Layer 3 of a small transformer language model trained on English Wikipedia (12 layers, counted from 0, width 64).
Take only the direct path to the model's output, skipping the later layers: a vector added to the residual stream pushes a token's score in proportion to its dot product with that token's output vector.

Output vectors of the tokens that the questions are about. A number n stands for (n - 500) times 0.0042.
"estival": 587 338 401 779 668 678 610 542 448 318 496 396 661 394 593 257 547 474 478 259 408 607 588 454 703 464 489 509 590 477 496 504 431 257 318 243 338 635 482 496 433 341 442 487 403 580 644 533 790 175 597 580 435 348 514 523 369 542 429 431 423 472 500 363
" includ": 844 139 550 902 690 892 162 380 69 162 592 399 740 327 513 348 696 228 940 223 168 436 717 213 839 451 784 269 919 215 753 900 358 52 81 344 284 413 640 354 313 184 296 382 246 756 689 718 576 256 695 386 198 370 113 634 706 480 385 777 387 222 500 53
" architect": 461 374 562 508 709 746 416 546 453 433 512 517 589 451 536 378 558 454 634 354 350 408 630 359 554 361 585 511 653 406 454 445 435 540 564 265 402 522 705 311 503 429 400 489 327 740 425 415 497 478 645 388 442 355 333 532 443 561 322 471 521 345 490 425
"tt": 550 539 652 580 624 691 369 417 528 439 457 603 638 510 559 470 626 433 645 348 509 587 745 350 740 625 541 466 665 440 546 470 74 339 266 302 390 421 511 682 420 437 506 395 488 435 447 550 451 693 337 508 474 368 266 337 659 507 597 511 352 473 687 355
"uary": 720 84 450 789 425 599 363 385 146 173 644 511 573 80 640 296 654 575 743 322 189 475 435 281 633 589 628 268 567 414 695 632 589 343 690 237 482 698 642 382 409 408 477 228 529 860 456 391 608 318 440 409 600 579 474 568 523 619 350 816 365 222 592 554
"ebsite": 728 500 606 510 613 598 489 429 544 462 597 328 471 512 727 271 594 480 531 243 399 338 741 324 552 492 673 298 717 520 505 677 476 228 167 300 313 522 696 736 440 475 421 426 329 353 367 672 848 491 551 398 240 366 385 487 412 589 341 504 352 511 581 263
"oviet": 623 400 557 808 674 476 407 395 358 260 732 346 757 438 576 397 710 148 981 391 489 531 730 475 578 452 576 490 608 434 631 737 280 233 409 211 399 457 496 170 607 415 448 558 353 630 491 795 401 456 514 359 448 350 329 518 622 425 679 546 360 294 544 483
"-": 372 446 438 424 405 596 615 403 599 554 344 535 394 535 401 518 521 368 352 465 447 615 468 449 555 593 358 664 409 519 389 494 500 489 589 527 443 443 405 436 565 481 542 654 551 698 359 466 432 387 451 591 526 485 600 435 526 455 599 351 413 456 545 607
".": 418 579 644 476 443 388 528 343 536 525 486 589 402 474 548 540 706 595 521 570 648 424 478 494 388 450 509 637 691 498 445 406 682 573 666 608 632 349 456 619 503 484 536 557 584 424 403 447 395 301 531 513 700 569 544 311 370 529 579 470 492 699 540 588
"ached": 444 406 430 658 541 631 517 383 567 345 566 206 567 559 674 585 511 504 483 538 342 440 656 384 492 631 443 512 585 413 628 542 322 277 416 492 398 411 497 643 387 355 459 622 384 751 490 386 507 300 385 635 418 186 446 566 633 560 608 364 601 346 433 216
"hen": 660 434 603 720 753 475 462 314 500 356 610 437 886 561 576 492 355 288 583 315 368 350 666 434 365 692 547 482 657 425 662 518 542 384 544 211 637 460 642 626 604 327 565 550 443 363 522 342 459 519 534 404 599 203 554 743 562 551 541 745 546 423 478 436
"able": 532 457 631 640 396 581 538 411 366 473 594 228 391 600 385 603 571 426 488 471 352 324 376 407 496 639 473 551 657 397 327 524 582 358 434 482 343 329 434 241 724 361 524 544 554 560 609 629 500 422 375 462 559 165 435 595 690 478 352 549 574 525 422 619
"ume": 474 362 514 614 537 553 427 417 509 350 332 696 682 300 419 317 533 636 412 306 467 490 669 500 584 497 539 624 780 478 817 558 358 350 448 337 278 521 398 457 329 364 486 542 369 416 524 493 604 441 614 465 712 315 353 565 428 588 489 460 462 261 615 476
"BN": 673 113 377 854 687 437 549 337 382 457 470 476 539 537 631 415 639 566 707 240 265 298 734 339 558 569 705 317 432 462 706 641 529 310 394 332 251 477 406 320 478 382 418 182 540 601 341 629 598 482 620 335 335 388 296 601 379 479 439 491 400 307 718 487
")\n\n": 566 547 290 668 465 397 419 599 417 436 479 295 706 416 826 394 664 600 609 274 298 319 394 355 584 443 474 533 556 477 541 724 332 469 591 496 358 383 549 348 587 483 414 655 686 458 613 511 542 348 362 500 249 434 453 368 471 729 477 599 468 600 554 496
"ification": 577 357 500 614 649 587 634 503 417 277 621 406 552 623 613 551 568 409 418 465 197 371 337 389 528 644 588 421 460 388 795 483 679 399 541 406 307 556 668 350 504 435 454 681 500 399 637 549 413 356 367 516 298 396 639 661 492 330 297 635 461 288 405 437
" months": 608 349 648 677 832 731 456 352 160 415 523 466 378 337 518 401 624 351 524 399 444 316 716 249 698 374 663 518 820 460 589 718 405 479 460 594 521 517 511 448 422 402 454 337 361 790 618 550 511 465 269 500 422 405 425 622 383 663 592 586 577 274 471 366
" larg": 603 516 485 543 655 679 279 528 604 339 595 471 461 400 539 506 564 362 465 381 670 378 588 380 686 457 470 423 587 348 497 580 561 535 457 402 455 510 432 247 404 285 417 457 430 582 634 577 511 494 548 361 360 348 421 530 667 461 388 497 451 507 476 466
" album": 592 285 385 665 748 482 419 507 369 322 553 500 518 287 301 388 547 514 574 337 388 488 811 350 789 400 504 491 645 583 458 729 428 540 420 504 399 518 708 362 492 213 364 586 345 552 508 665 532 303 460 514 543 297 648 705 434 492 251 534 630 567 782 412
"ac": 362 537 468 573 579 511 494 458 541 407 473 408 347 377 453 604 568 491 431 500 367 393 392 500 377 590 363 563 591 560 355 358 588 387 640 432 443 567 578 630 615 541 490 587 480 611 449 620 478 493 484 551 585 334 596 388 471 547 582 450 517 250 455 478
"cient": 490 173 581 552 616 599 370 626 482 246 689 458 798 447 659 273 636 352 696 331 358 538 831 413 589 673 815 434 674 381 446 489 284 351 451 204 322 683 477 466 710 212 400 662 298 476 514 771 574 658 896 500 522 269 525 589 560 626 520 615 472 320 354 467
"s": 434 648 637 479 569 477 496 564 412 503 384 699 373 557 447 559 478 623 388 389 349 276 515 634 754 375 371 548 283 484 472 320 306 500 587 530 544 338 493 658 680 497 510 467 449 359 386 416 363 393 474 719 573 512 597 378 801 685 625 414 575 539 295 537

Output weights of attention head 0. The head adds the sum of these rows, row i times number i of z. A number n stands for (n - 500) times 0.00061.
o0: 507 458 507 523 538 473 405 687 484 474 751 439 705 333 379 231 396 428 404 394 489 426 665 118 604 764 652 335 548 214 671 536 481 330 542 706 562 477 438 597 622 428 492 300 358 508 544 507 471 650 434 402 562 543 544 458 515 528 336 453 674 376 390 421
o1: 643 457 371 429 459 480 680 661 629 388 621 502 388 568 686 623 498 499 776 545 481 364 830 495 260 599 680 573 529 247 293 488 566 595 260 493 483 556 586 694 417 446 403 748 379 461 526 486 667 499 668 503 628 512 582 552 463 620 606 436 578 339 314 417
o2: 419 656 623 541 458 529 498 430 506 506 417 362 603 439 510 213 626 374 802 424 447 494 694 485 541 553 417 204 438 678 305 419 369 390 284 186 582 782 501 407 524 577 376 440 571 569 352 726 859 750 560 695 621 400 462 498 631 650 454 373 493 233 610 505
o3: 441 538 871 473 619 242 453 506 509 558 361 404 458 407 343 522 690 497 228 538 533 402 706 596 288 377 592 411 447 869 631 515 616 519 585 316 376 578 429 667 176 664 333 479 450 579 466 636 506 486 408 341 564 580 700 520 619 571 498 503 397 496 680 451
o4: 649 532 534 234 535 469 496 648 532 434 481 445 323 571 434 407 425 344 150 652 478 626 566 459 534 501 559 655 647 676 393 159 663 348 587 430 335 410 337 472 615 576 757 679 650 627 445 417 538 378 781 715 448 329 400 553 678 409 388 278 542 504 350 488
o5: 429 529 759 490 624 689 364 419 397 471 384 738 612 624 499 491 593 901 796 667 585 405 441 290 552 613 554 558 404 711 548 662 742 647 482 504 871 545 484 650 139 384 507 359 365 570 423 647 519 688 421 321 569 745 307 430 496 350 566 813 590 293 490 406
o6: 404 666 290 454 353 232 241 439 554 491 458 589 265 424 593 742 429 462 70 448 442 652 410 467 597 557 420 535 496 456 410 452 521 345 566 583 392 539 271 537 549 482 601 373 415 668 465 633 320 594 469 508 422 416 574 546 467 465 708 716 568 429 569 399
o7: 427 712 596 664 413 319 413 577 648 752 656 502 419 697 502 726 388 682 544 328 653 512 332 429 656 515 510 488 317 449 553 622 732 525 527 365 374 291 481 670 521 488 557 396 342 567 353 567 478 520 504 578 891 554 571 441 503 590 396 460 689 815 490 349
o8: 460 255 684 474 477 646 460 237 410 715 618 440 491 506 508 442 571 406 518 379 480 633 494 415 653 492 662 631 357 594 472 661 437 640 409 492 480 427 677 617 528 561 356 666 336 452 530 282 367 645 440 444 443 303 468 553 530 715 409 554 209 533 389 529
o9: 673 470 499 661 536 761 345 507 581 582 687 540 634 186 289 585 323 171 479 439 679 641 645 389 645 358 399 567 578 489 477 723 610 975 449 387 436 523 403 626 312 429 560 348 345 377 421 639 326 672 657 476 266 777 459 404 641 338 571 678 599 578 130 523
o10: 221 567 505 605 423 490 416 269 403 257 447 427 669 556 585 414 612 534 829 609 460 459 510 549 542 506 721 381 394 291 567 311 510 774 656 481 469 429 467 473 614 712 549 492 396 516 232 476 382 702 255 462 563 580 486 276 368 584 707 426 423 376 527 590
o11: 549 261 623 818 534 693 596 644 481 398 231 365 291 612 640 264 622 332 402 294 484 565 671 595 538 275 778 634 446 386 541 486 698 207 583 362 347 475 336 522 535 408 527 387 427 561 604 539 727 514 303 364 290 225 507 773 530 704 621 617 459 403 472 350
o12: 542 611 566 684 573 615 774 545 757 478 585 440 636 430 699 604 625 611 484 417 544 323 564 691 711 475 356 511 321 800 650 605 620 615 739 349 659 332 391 472 862 689 528 423 635 305 547 369 505 630 501 531 264 425 654 610 496 305 468 690 472 457 288 461
o13: 290 375 948 367 417 483 553 530 648 484 302 724 712 270 522 429 690 499 608 395 618 561 505 758 527 689 773 448 393 390 645 263 601 394 417 569 556 724 554 545 447 471 469 474 374 426 471 282 620 437 831 432 611 413 690 554 382 545 495 513 457 631 569 436
o14: 306 66 524 560 560 646 526 209 433 417 631 393 607 494 265 688 716 376 297 560 554 688 660 340 600 683 469 514 630 424 448 653 521 772 452 638 523 635 491 388 437 596 401 252 449 502 357 537 555 602 478 473 657 621 426 601 531 575 405 656 581 411 582 701
o15: 205 490 484 389 286 633 463 365 740 651 367 469 291 502 531 431 305 825 569 375 526 194 477 599 466 619 494 548 652 463 161 247 587 870 506 544 410 349 475 398 540 723 509 451 555 530 473 473 650 535 503 336 508 515 588 223 382 427 469 575 589 506 410 535
o16: 699 568 547 412 707 358 523 418 378 527 459 609 423 193 444 656 556 397 479 786 440 107 313 468 388 677 286 560 442 413 635 325 547 699 457 533 501 295 424 315 519 550 610 372 251 593 571 562 531 432 451 578 513 373 429 574 601 414 330 421 535 485 696 270
o17: 553 446 612 440 527 522 475 624 427 472 509 517 584 581 379 399 444 552 661 545 660 543 448 484 347 580 548 265 679 637 323 452 252 647 330 661 355 719 686 505 696 427 463 490 558 552 564 379 508 730 557 388 531 340 293 588 575 672 598 606 458 526 549 378
o18: 732 531 340 339 561 455 509 443 398 376 438 725 578 553 480 609 370 459 648 299 557 410 434 625 242 332 730 540 420 499 668 531 637 533 394 742 452 277 443 618 763 385 731 425 526 638 825 455 641 628 502 306 525 649 625 638 696 637 500 594 324 430 355 463
o19: 829 411 543 571 674 416 669 545 649 416 527 397 531 569 429 565 580 590 532 634 455 669 675 491 836 840 639 610 492 591 577 719 574 709 361 516 421 587 585 531 539 462 631 481 478 310 466 437 671 415 478 337 714 434 780 733 367 614 610 423 525 360 570 419
o20: 748 565 608 495 323 406 632 388 553 486 534 441 529 487 440 373 906 416 478 264 468 602 344 449 641 279 395 509 417 472 405 305 301 704 647 659 508 542 340 259 423 522 429 359 708 235 530 494 444 444 684 475 681 251 424 500 557 504 245 428 743 594 618 388
o21: 672 455 566 379 471 764 415 249 446 441 661 559 323 424 492 285 775 463 307 419 537 523 799 493 615 634 535 593 770 594 526 512 416 588 447 539 468 487 596 709 360 131 476 553 400 621 685 641 552 437 636 646 748 540 271 737 496 523 695 458 797 444 264 496
o22: 362 458 649 533 420 287 630 364 412 571 344 702 906 736 737 408 446 544 363 258 549 433 466 521 541 476 539 845 546 734 348 368 439 683 559 451 489 657 449 545 406 572 588 342 481 535 218 566 316 549 312 571 537 531 434 516 416 446 306 398 517 157 623 466
o23: 456 386 409 498 394 556 754 465 532 462 548 377 251 544 508 357 332 526 407 579 484 372 373 652 130 527 552 296 558 333 836 272 834 273 485 693 341 550 557 471 617 768 745 405 390 363 605 556 527 503 476 737 654 325 708 420 842 447 686 485 359 436 383 747
o24: 536 699 431 302 530 594 409 465 565 417 459 618 737 591 483 661 360 502 401 667 744 509 453 586 326 571 348 326 411 633 575 348 391 536 629 545 643 502 495 440 560 548 522 447 479 686 519 593 605 412 632 370 341 374 544 365 420 486 481 431 497 635 417 347
o25: 422 778 521 503 541 935 665 639 329 796 450 688 215 125 205 651 337 541 359 683 665 530 534 251 470 533 542 611 586 633 484 422 434 549 533 350 570 565 523 329 522 349 567 374 640 464 507 461 485 524 406 490 432 719 545 519 528 280 547 414 270 362 430 506
o26: 550 418 501 415 570 716 500 420 587 424 478 616 684 309 443 519 607 592 594 486 751 481 808 300 583 382 291 569 481 452 593 400 536 512 464 406 337 431 454 543 440 406 624 708 392 499 421 402 553 277 295 485 673 318 362 339 563 543 407 521 495 456 517 367
o27: 495 438 299 642 520 473 738 359 618 510 560 482 537 644 463 485 377 382 726 200 446 569 594 651 597 499 516 583 269 404 365 532 552 505 591 519 581 540 438 593 367 601 642 376 376 378 642 408 452 520 677 610 463 580 400 402 632 693 560 598 367 684 635 462
o28: 455 705 649 288 311 320 127 513 512 483 702 526 413 313 255 538 530 491 640 428 263 675 254 438 407 620 561 242 548 647 371 731 580 559 511 604 427 509 192 478 311 632 570 749 326 503 526 543 385 275 211 572 359 802 252 129 363 792 613 463 458 293 320 513
o29: 310 402 430 345 488 467 541 212 749 633 459 396 501 500 707 631 568 569 572 512 473 633 616 593 517 516 432 471 310 702 380 726 371 371 405 497 657 542 552 675 565 450 419 518 438 423 598 421 467 516 462 337 600 457 521 628 572 310 425 489 488 310 555 264
o30: 553 440 445 672 410 518 635 590 400 508 603 450 434 672 567 620 499 481 818 337 524 567 328 767 449 304 828 394 407 748 505 532 323 420 527 286 699 552 354 347 641 352 401 619 588 557 632 532 536 383 603 492 286 245 504 619 597 622 277 552 592 466 650 736
o31: 632 452 730 627 551 561 629 395 422 402 442 305 636 453 550 387 538 416 621 552 529 626 447 437 373 464 604 408 534 501 437 573 443 530 670 578 381 516 289 404 377 623 375 433 585 876 757 548 487 459 679 596 460 536 627 340 641 426 479 384 390 469 742 286

Each question shows a token from some text and the vector z that the head gathered there. A number n stands for (n - 500) times 0.0037.

" end": 580 454 564 496 515 437 437 598 489 488 600 452 479 475 515 511 570 511 509 613 622 490 581 443 422 570 539 499 420 460 452 472
Which two tokens does it push up most, strongest first? " album", "tt"

"ate": 408 609 663 604 507 377 423 541 533 551 508 416 413 436 414 576 529 448 615 579 524 539 525 497 427 459 510 640 708 482 513 467
Pushed up most: "ebsite"

"ause": 522 620 445 566 379 548 303 367 533 495 437 553 563 545 637 439 312 445 528 511 609 486 491 381 383 432 411 524 382 505 515 419
Which of these tokens does it push down most? "ac"

"A": 462 496 529 426 434 478 438 446 585 429 565 590 549 567 539 502 415 599 531 536 542 516 547 508 480 436 608 571 323 592 478 439
Which two tokens does it push up most, strongest first? "cient", "hen"

"orn": 357 425 560 501 558 484 500 568 504 815 401 593 680 443 606 511 494 518 525 535 484 609 435 487 566 755 629 529 395 487 470 426
Pushed up most: " larg"

"3": 511 484 609 501 448 520 429 440 623 403 569 496 518 449 535 407 525 557 429 432 466 517 567 558 485 491 566 514 416 607 534 468
Pushed up most: "oviet"

"or": 480 582 496 406 610 393 536 489 476 436 422 530 472 486 364 508 506 433 465 467 478 565 465 485 530 425 572 526 505 567 509 475
Which two tokens does it push up most, strongest first? "ached", "estival"

")": 554 421 629 593 584 562 517 413 507 437 445 544 546 680 509 417 433 483 404 496 492 684 571 447 528 555 550 524 391 544 531 566
Which of these tokens does it push down most? ")\n\n"

" con": 495 488 489 552 505 424 485 446 499 492 514 481 483 418 477 466 506 443 531 521 532 490 533 457 501 560 555 505 508 522 501 530
Which of these tokens does it push down most? "cient"

"ic": 423 523 495 562 538 417 511 563 518 566 522 510 450 511 390 586 491 415 591 524 469 507 511 532 504 506 526 540 642 487 484 513
Which of these tokens does it push down most? " includ"

" to": 599 504 491 471 448 510 386 417 550 523 555 513 488 519 566 470 433 568 523 552 554 525 616 403 473 542 478 468 395 505 514 513
Which two tokens does it push up most, strongest first? " includ", "cient"

" |": 508 351 684 562 624 94 395 132 558 110 565 751 636 581 524 509 518 798 442 565 778 236 494 511 500 491 672 482 234 540 583 626
Pushed up most: "estival"

"b": 413 580 623 525 565 467 443 540 496 560 485 495 444 559 424 550 540 425 536 629 431 513 481 474 464 473 469 609 649 462 515 495
Which three tokens does it push up most, strongest first? "ebsite", "cient", "estival"

"oll": 486 543 491 406 585 510 421 376 601 491 455 576 487 578 521 484 507 442 526 553 441 564 541 394 485 442 626 469 411 506 495 551
Which three tokens does it push up most, strongest first? " includ", "cient", "estival"

" ": 525 428 583 463 402 558 477 504 575 445 625 550 571 482 564 514 519 567 473 491 532 413 585 498 430 473 461 502 462 551 538 499
Pushed up most: "BN"

"in": 429 573 602 619 483 399 491 507 515 528 587 518 516 395 562 504 464 456 564 489 567 528 425 562 409 545 526 516 622 450 525 486
Pushed up most: "oviet"

" Rank": 476 555 528 502 623 476 427 484 559 293 508 637 586 656 458 545 443 429 481 557 436 579 556 424 443 413 615 489 418 635 540 575
Which of these tokens does it push down most? " larg"

"G": 538 583 591 445 546 548 416 408 542 478 429 584 548 583 425 474 438 512 442 512 472 689 500 397 483 406 681 554 464 624 540 463
Which two tokens does it push up most, strongest first? " includ", "cient"

"ard": 419 362 564 430 588 449 670 439 307 399 563 719 767 366 700 537 651 277 482 719 427 304 539 661 385 523 513 512 466 313 411 538
Pushed up most: "ification"

"til": 667 449 484 473 461 457 445 502 538 478 588 494 445 452 565 505 486 558 524 592 591 484 631 510 419 686 538 491 421 496 467 527
Pushed up most: " months"

"|": 569 426 566 590 459 535 424 359 414 608 608 357 368 441 624 608 538 648 431 498 446 599 442 479 568 607 487 445 508 373 293 600
Pushed up most: " months"

"is": 511 571 536 497 463 503 491 406 591 476 576 600 515 470 582 496 568 507 452 443 512 489 502 495 436 438 466 535 485 509 538 523
Pushed up most: " includ"

" P": 496 460 572 433 461 559 473 507 532 489 561 503 568 469 501 544 497 538 488 473 526 473 532 478 503 462 477 543 496 529 569 514
Which of these tokens does it push down most? "ume"

"13": 482 533 512 459 538 466 499 465 543 541 518 599 549 539 508 499 422 464 443 514 527 553 509 486 478 460 550 487 526 515 571 486
Which three tokens does it push up most, strongest first? "cient", " includ", "estival"

"uch": 524 549 611 521 465 500 383 370 528 549 492 558 531 525 511 431 391 498 494 503 500 522 529 409 481 514 461 576 451 519 522 498
Which three tokens does it push up most, strongest first? " includ", "cient", "oviet"

"1": 606 471 627 574 526 551 505 397 538 438 469 581 493 536 548 379 448 493 401 458 448 590 559 495 468 540 457 521 450 536 556 580
Pushed up most: " includ"

" a": 465 596 570 630 400 410 372 486 549 497 517 479 475 415 610 562 464 489 571 466 601 457 589 468 407 491 457 547 502 512 594 506
Which three tokens does it push up most, strongest first? "BN", "oviet", ")\n\n"

" sy": 565 472 438 495 514 432 499 443 556 515 551 486 504 421 493 423 556 444 545 541 560 486 574 446 494 535 614 509 460 545 463 495
Pushed up most: " album"

"om": 436 533 530 502 637 520 415 508 568 286 532 600 576 638 442 559 459 422 511 519 440 580 550 413 461 479 590 482 428 630 571 567
Which of these tokens does it push down most? " larg"

"===\n\n": 431 518 398 394 410 522 502 521 572 544 649 587 528 614 525 570 469 591 564 605 507 540 502 623 526 501 669 585 263 546 232 384
Which of these tokens does it push down most? ")\n\n"

" game": 376 548 412 193 734 445 440 430 461 320 457 436 430 428 329 373 637 417 702 335 470 377 424 600 563 703 567 490 254 281 631 554
Which two tokens does it push up most, strongest first? "able", "ification"

" cl": 518 528 500 521 504 463 422 514 484 552 579 501 481 474 482 538 490 466 540 581 567 520 538 501 467 554 492 537 454 413 481 491
Which of these tokens does it push down most? "ached"

"C": 467 486 462 354 643 437 563 488 496 488 508 586 576 530 495 559 454 417 467 552 450 518 531 533 507 460 589 511 573 498 535 502
Pushed up most: "-"

" c": 482 513 557 576 434 390 480 466 475 465 529 464 476 417 513 557 490 474 544 449 536 444 533 505 437 531 469 518 518 479 563 532
Pushed up most: ")\n\n"

" L": 504 575 566 444 571 487 459 450 505 442 427 581 521 565 412 509 450 478 428 520 465 639 491 422 479 421 605 530 488 616 529 487
Pushed up most: "cient"

" present": 496 559 490 570 425 461 409 428 517 495 494 517 515 494 602 515 381 443 520 468 585 459 523 463 415 483 456 524 454 514 520 471
Which two tokens does it push up most, strongest first? "BN", "cient"

" H": 444 560 503 391 684 475 434 534 495 258 525 626 528 650 372 516 485 427 551 488 441 468 518 503 476 474 569 531 358 530 631 582
Pushed up most: "estival"

"ot": 427 547 691 450 625 484 401 531 513 585 498 550 503 670 453 577 589 502 487 615 364 531 554 433 482 431 498 611 632 428 444 494
Which two tokens does it push up most, strongest first? "cient", "ebsite"

" p": 516 417 605 443 423 582 463 542 550 488 597 539 568 482 540 539 450 550 502 457 565 405 569 484 453 477 383 561 483 527 608 537
Which of these tokens does it push down most? "ached"

"F": 652 539 284 551 671 315 485 575 339 587 332 670 519 530 281 698 423 304 625 274 602 534 388 874 595 477 294 472 367 278 560 785
Pushed up most: "able"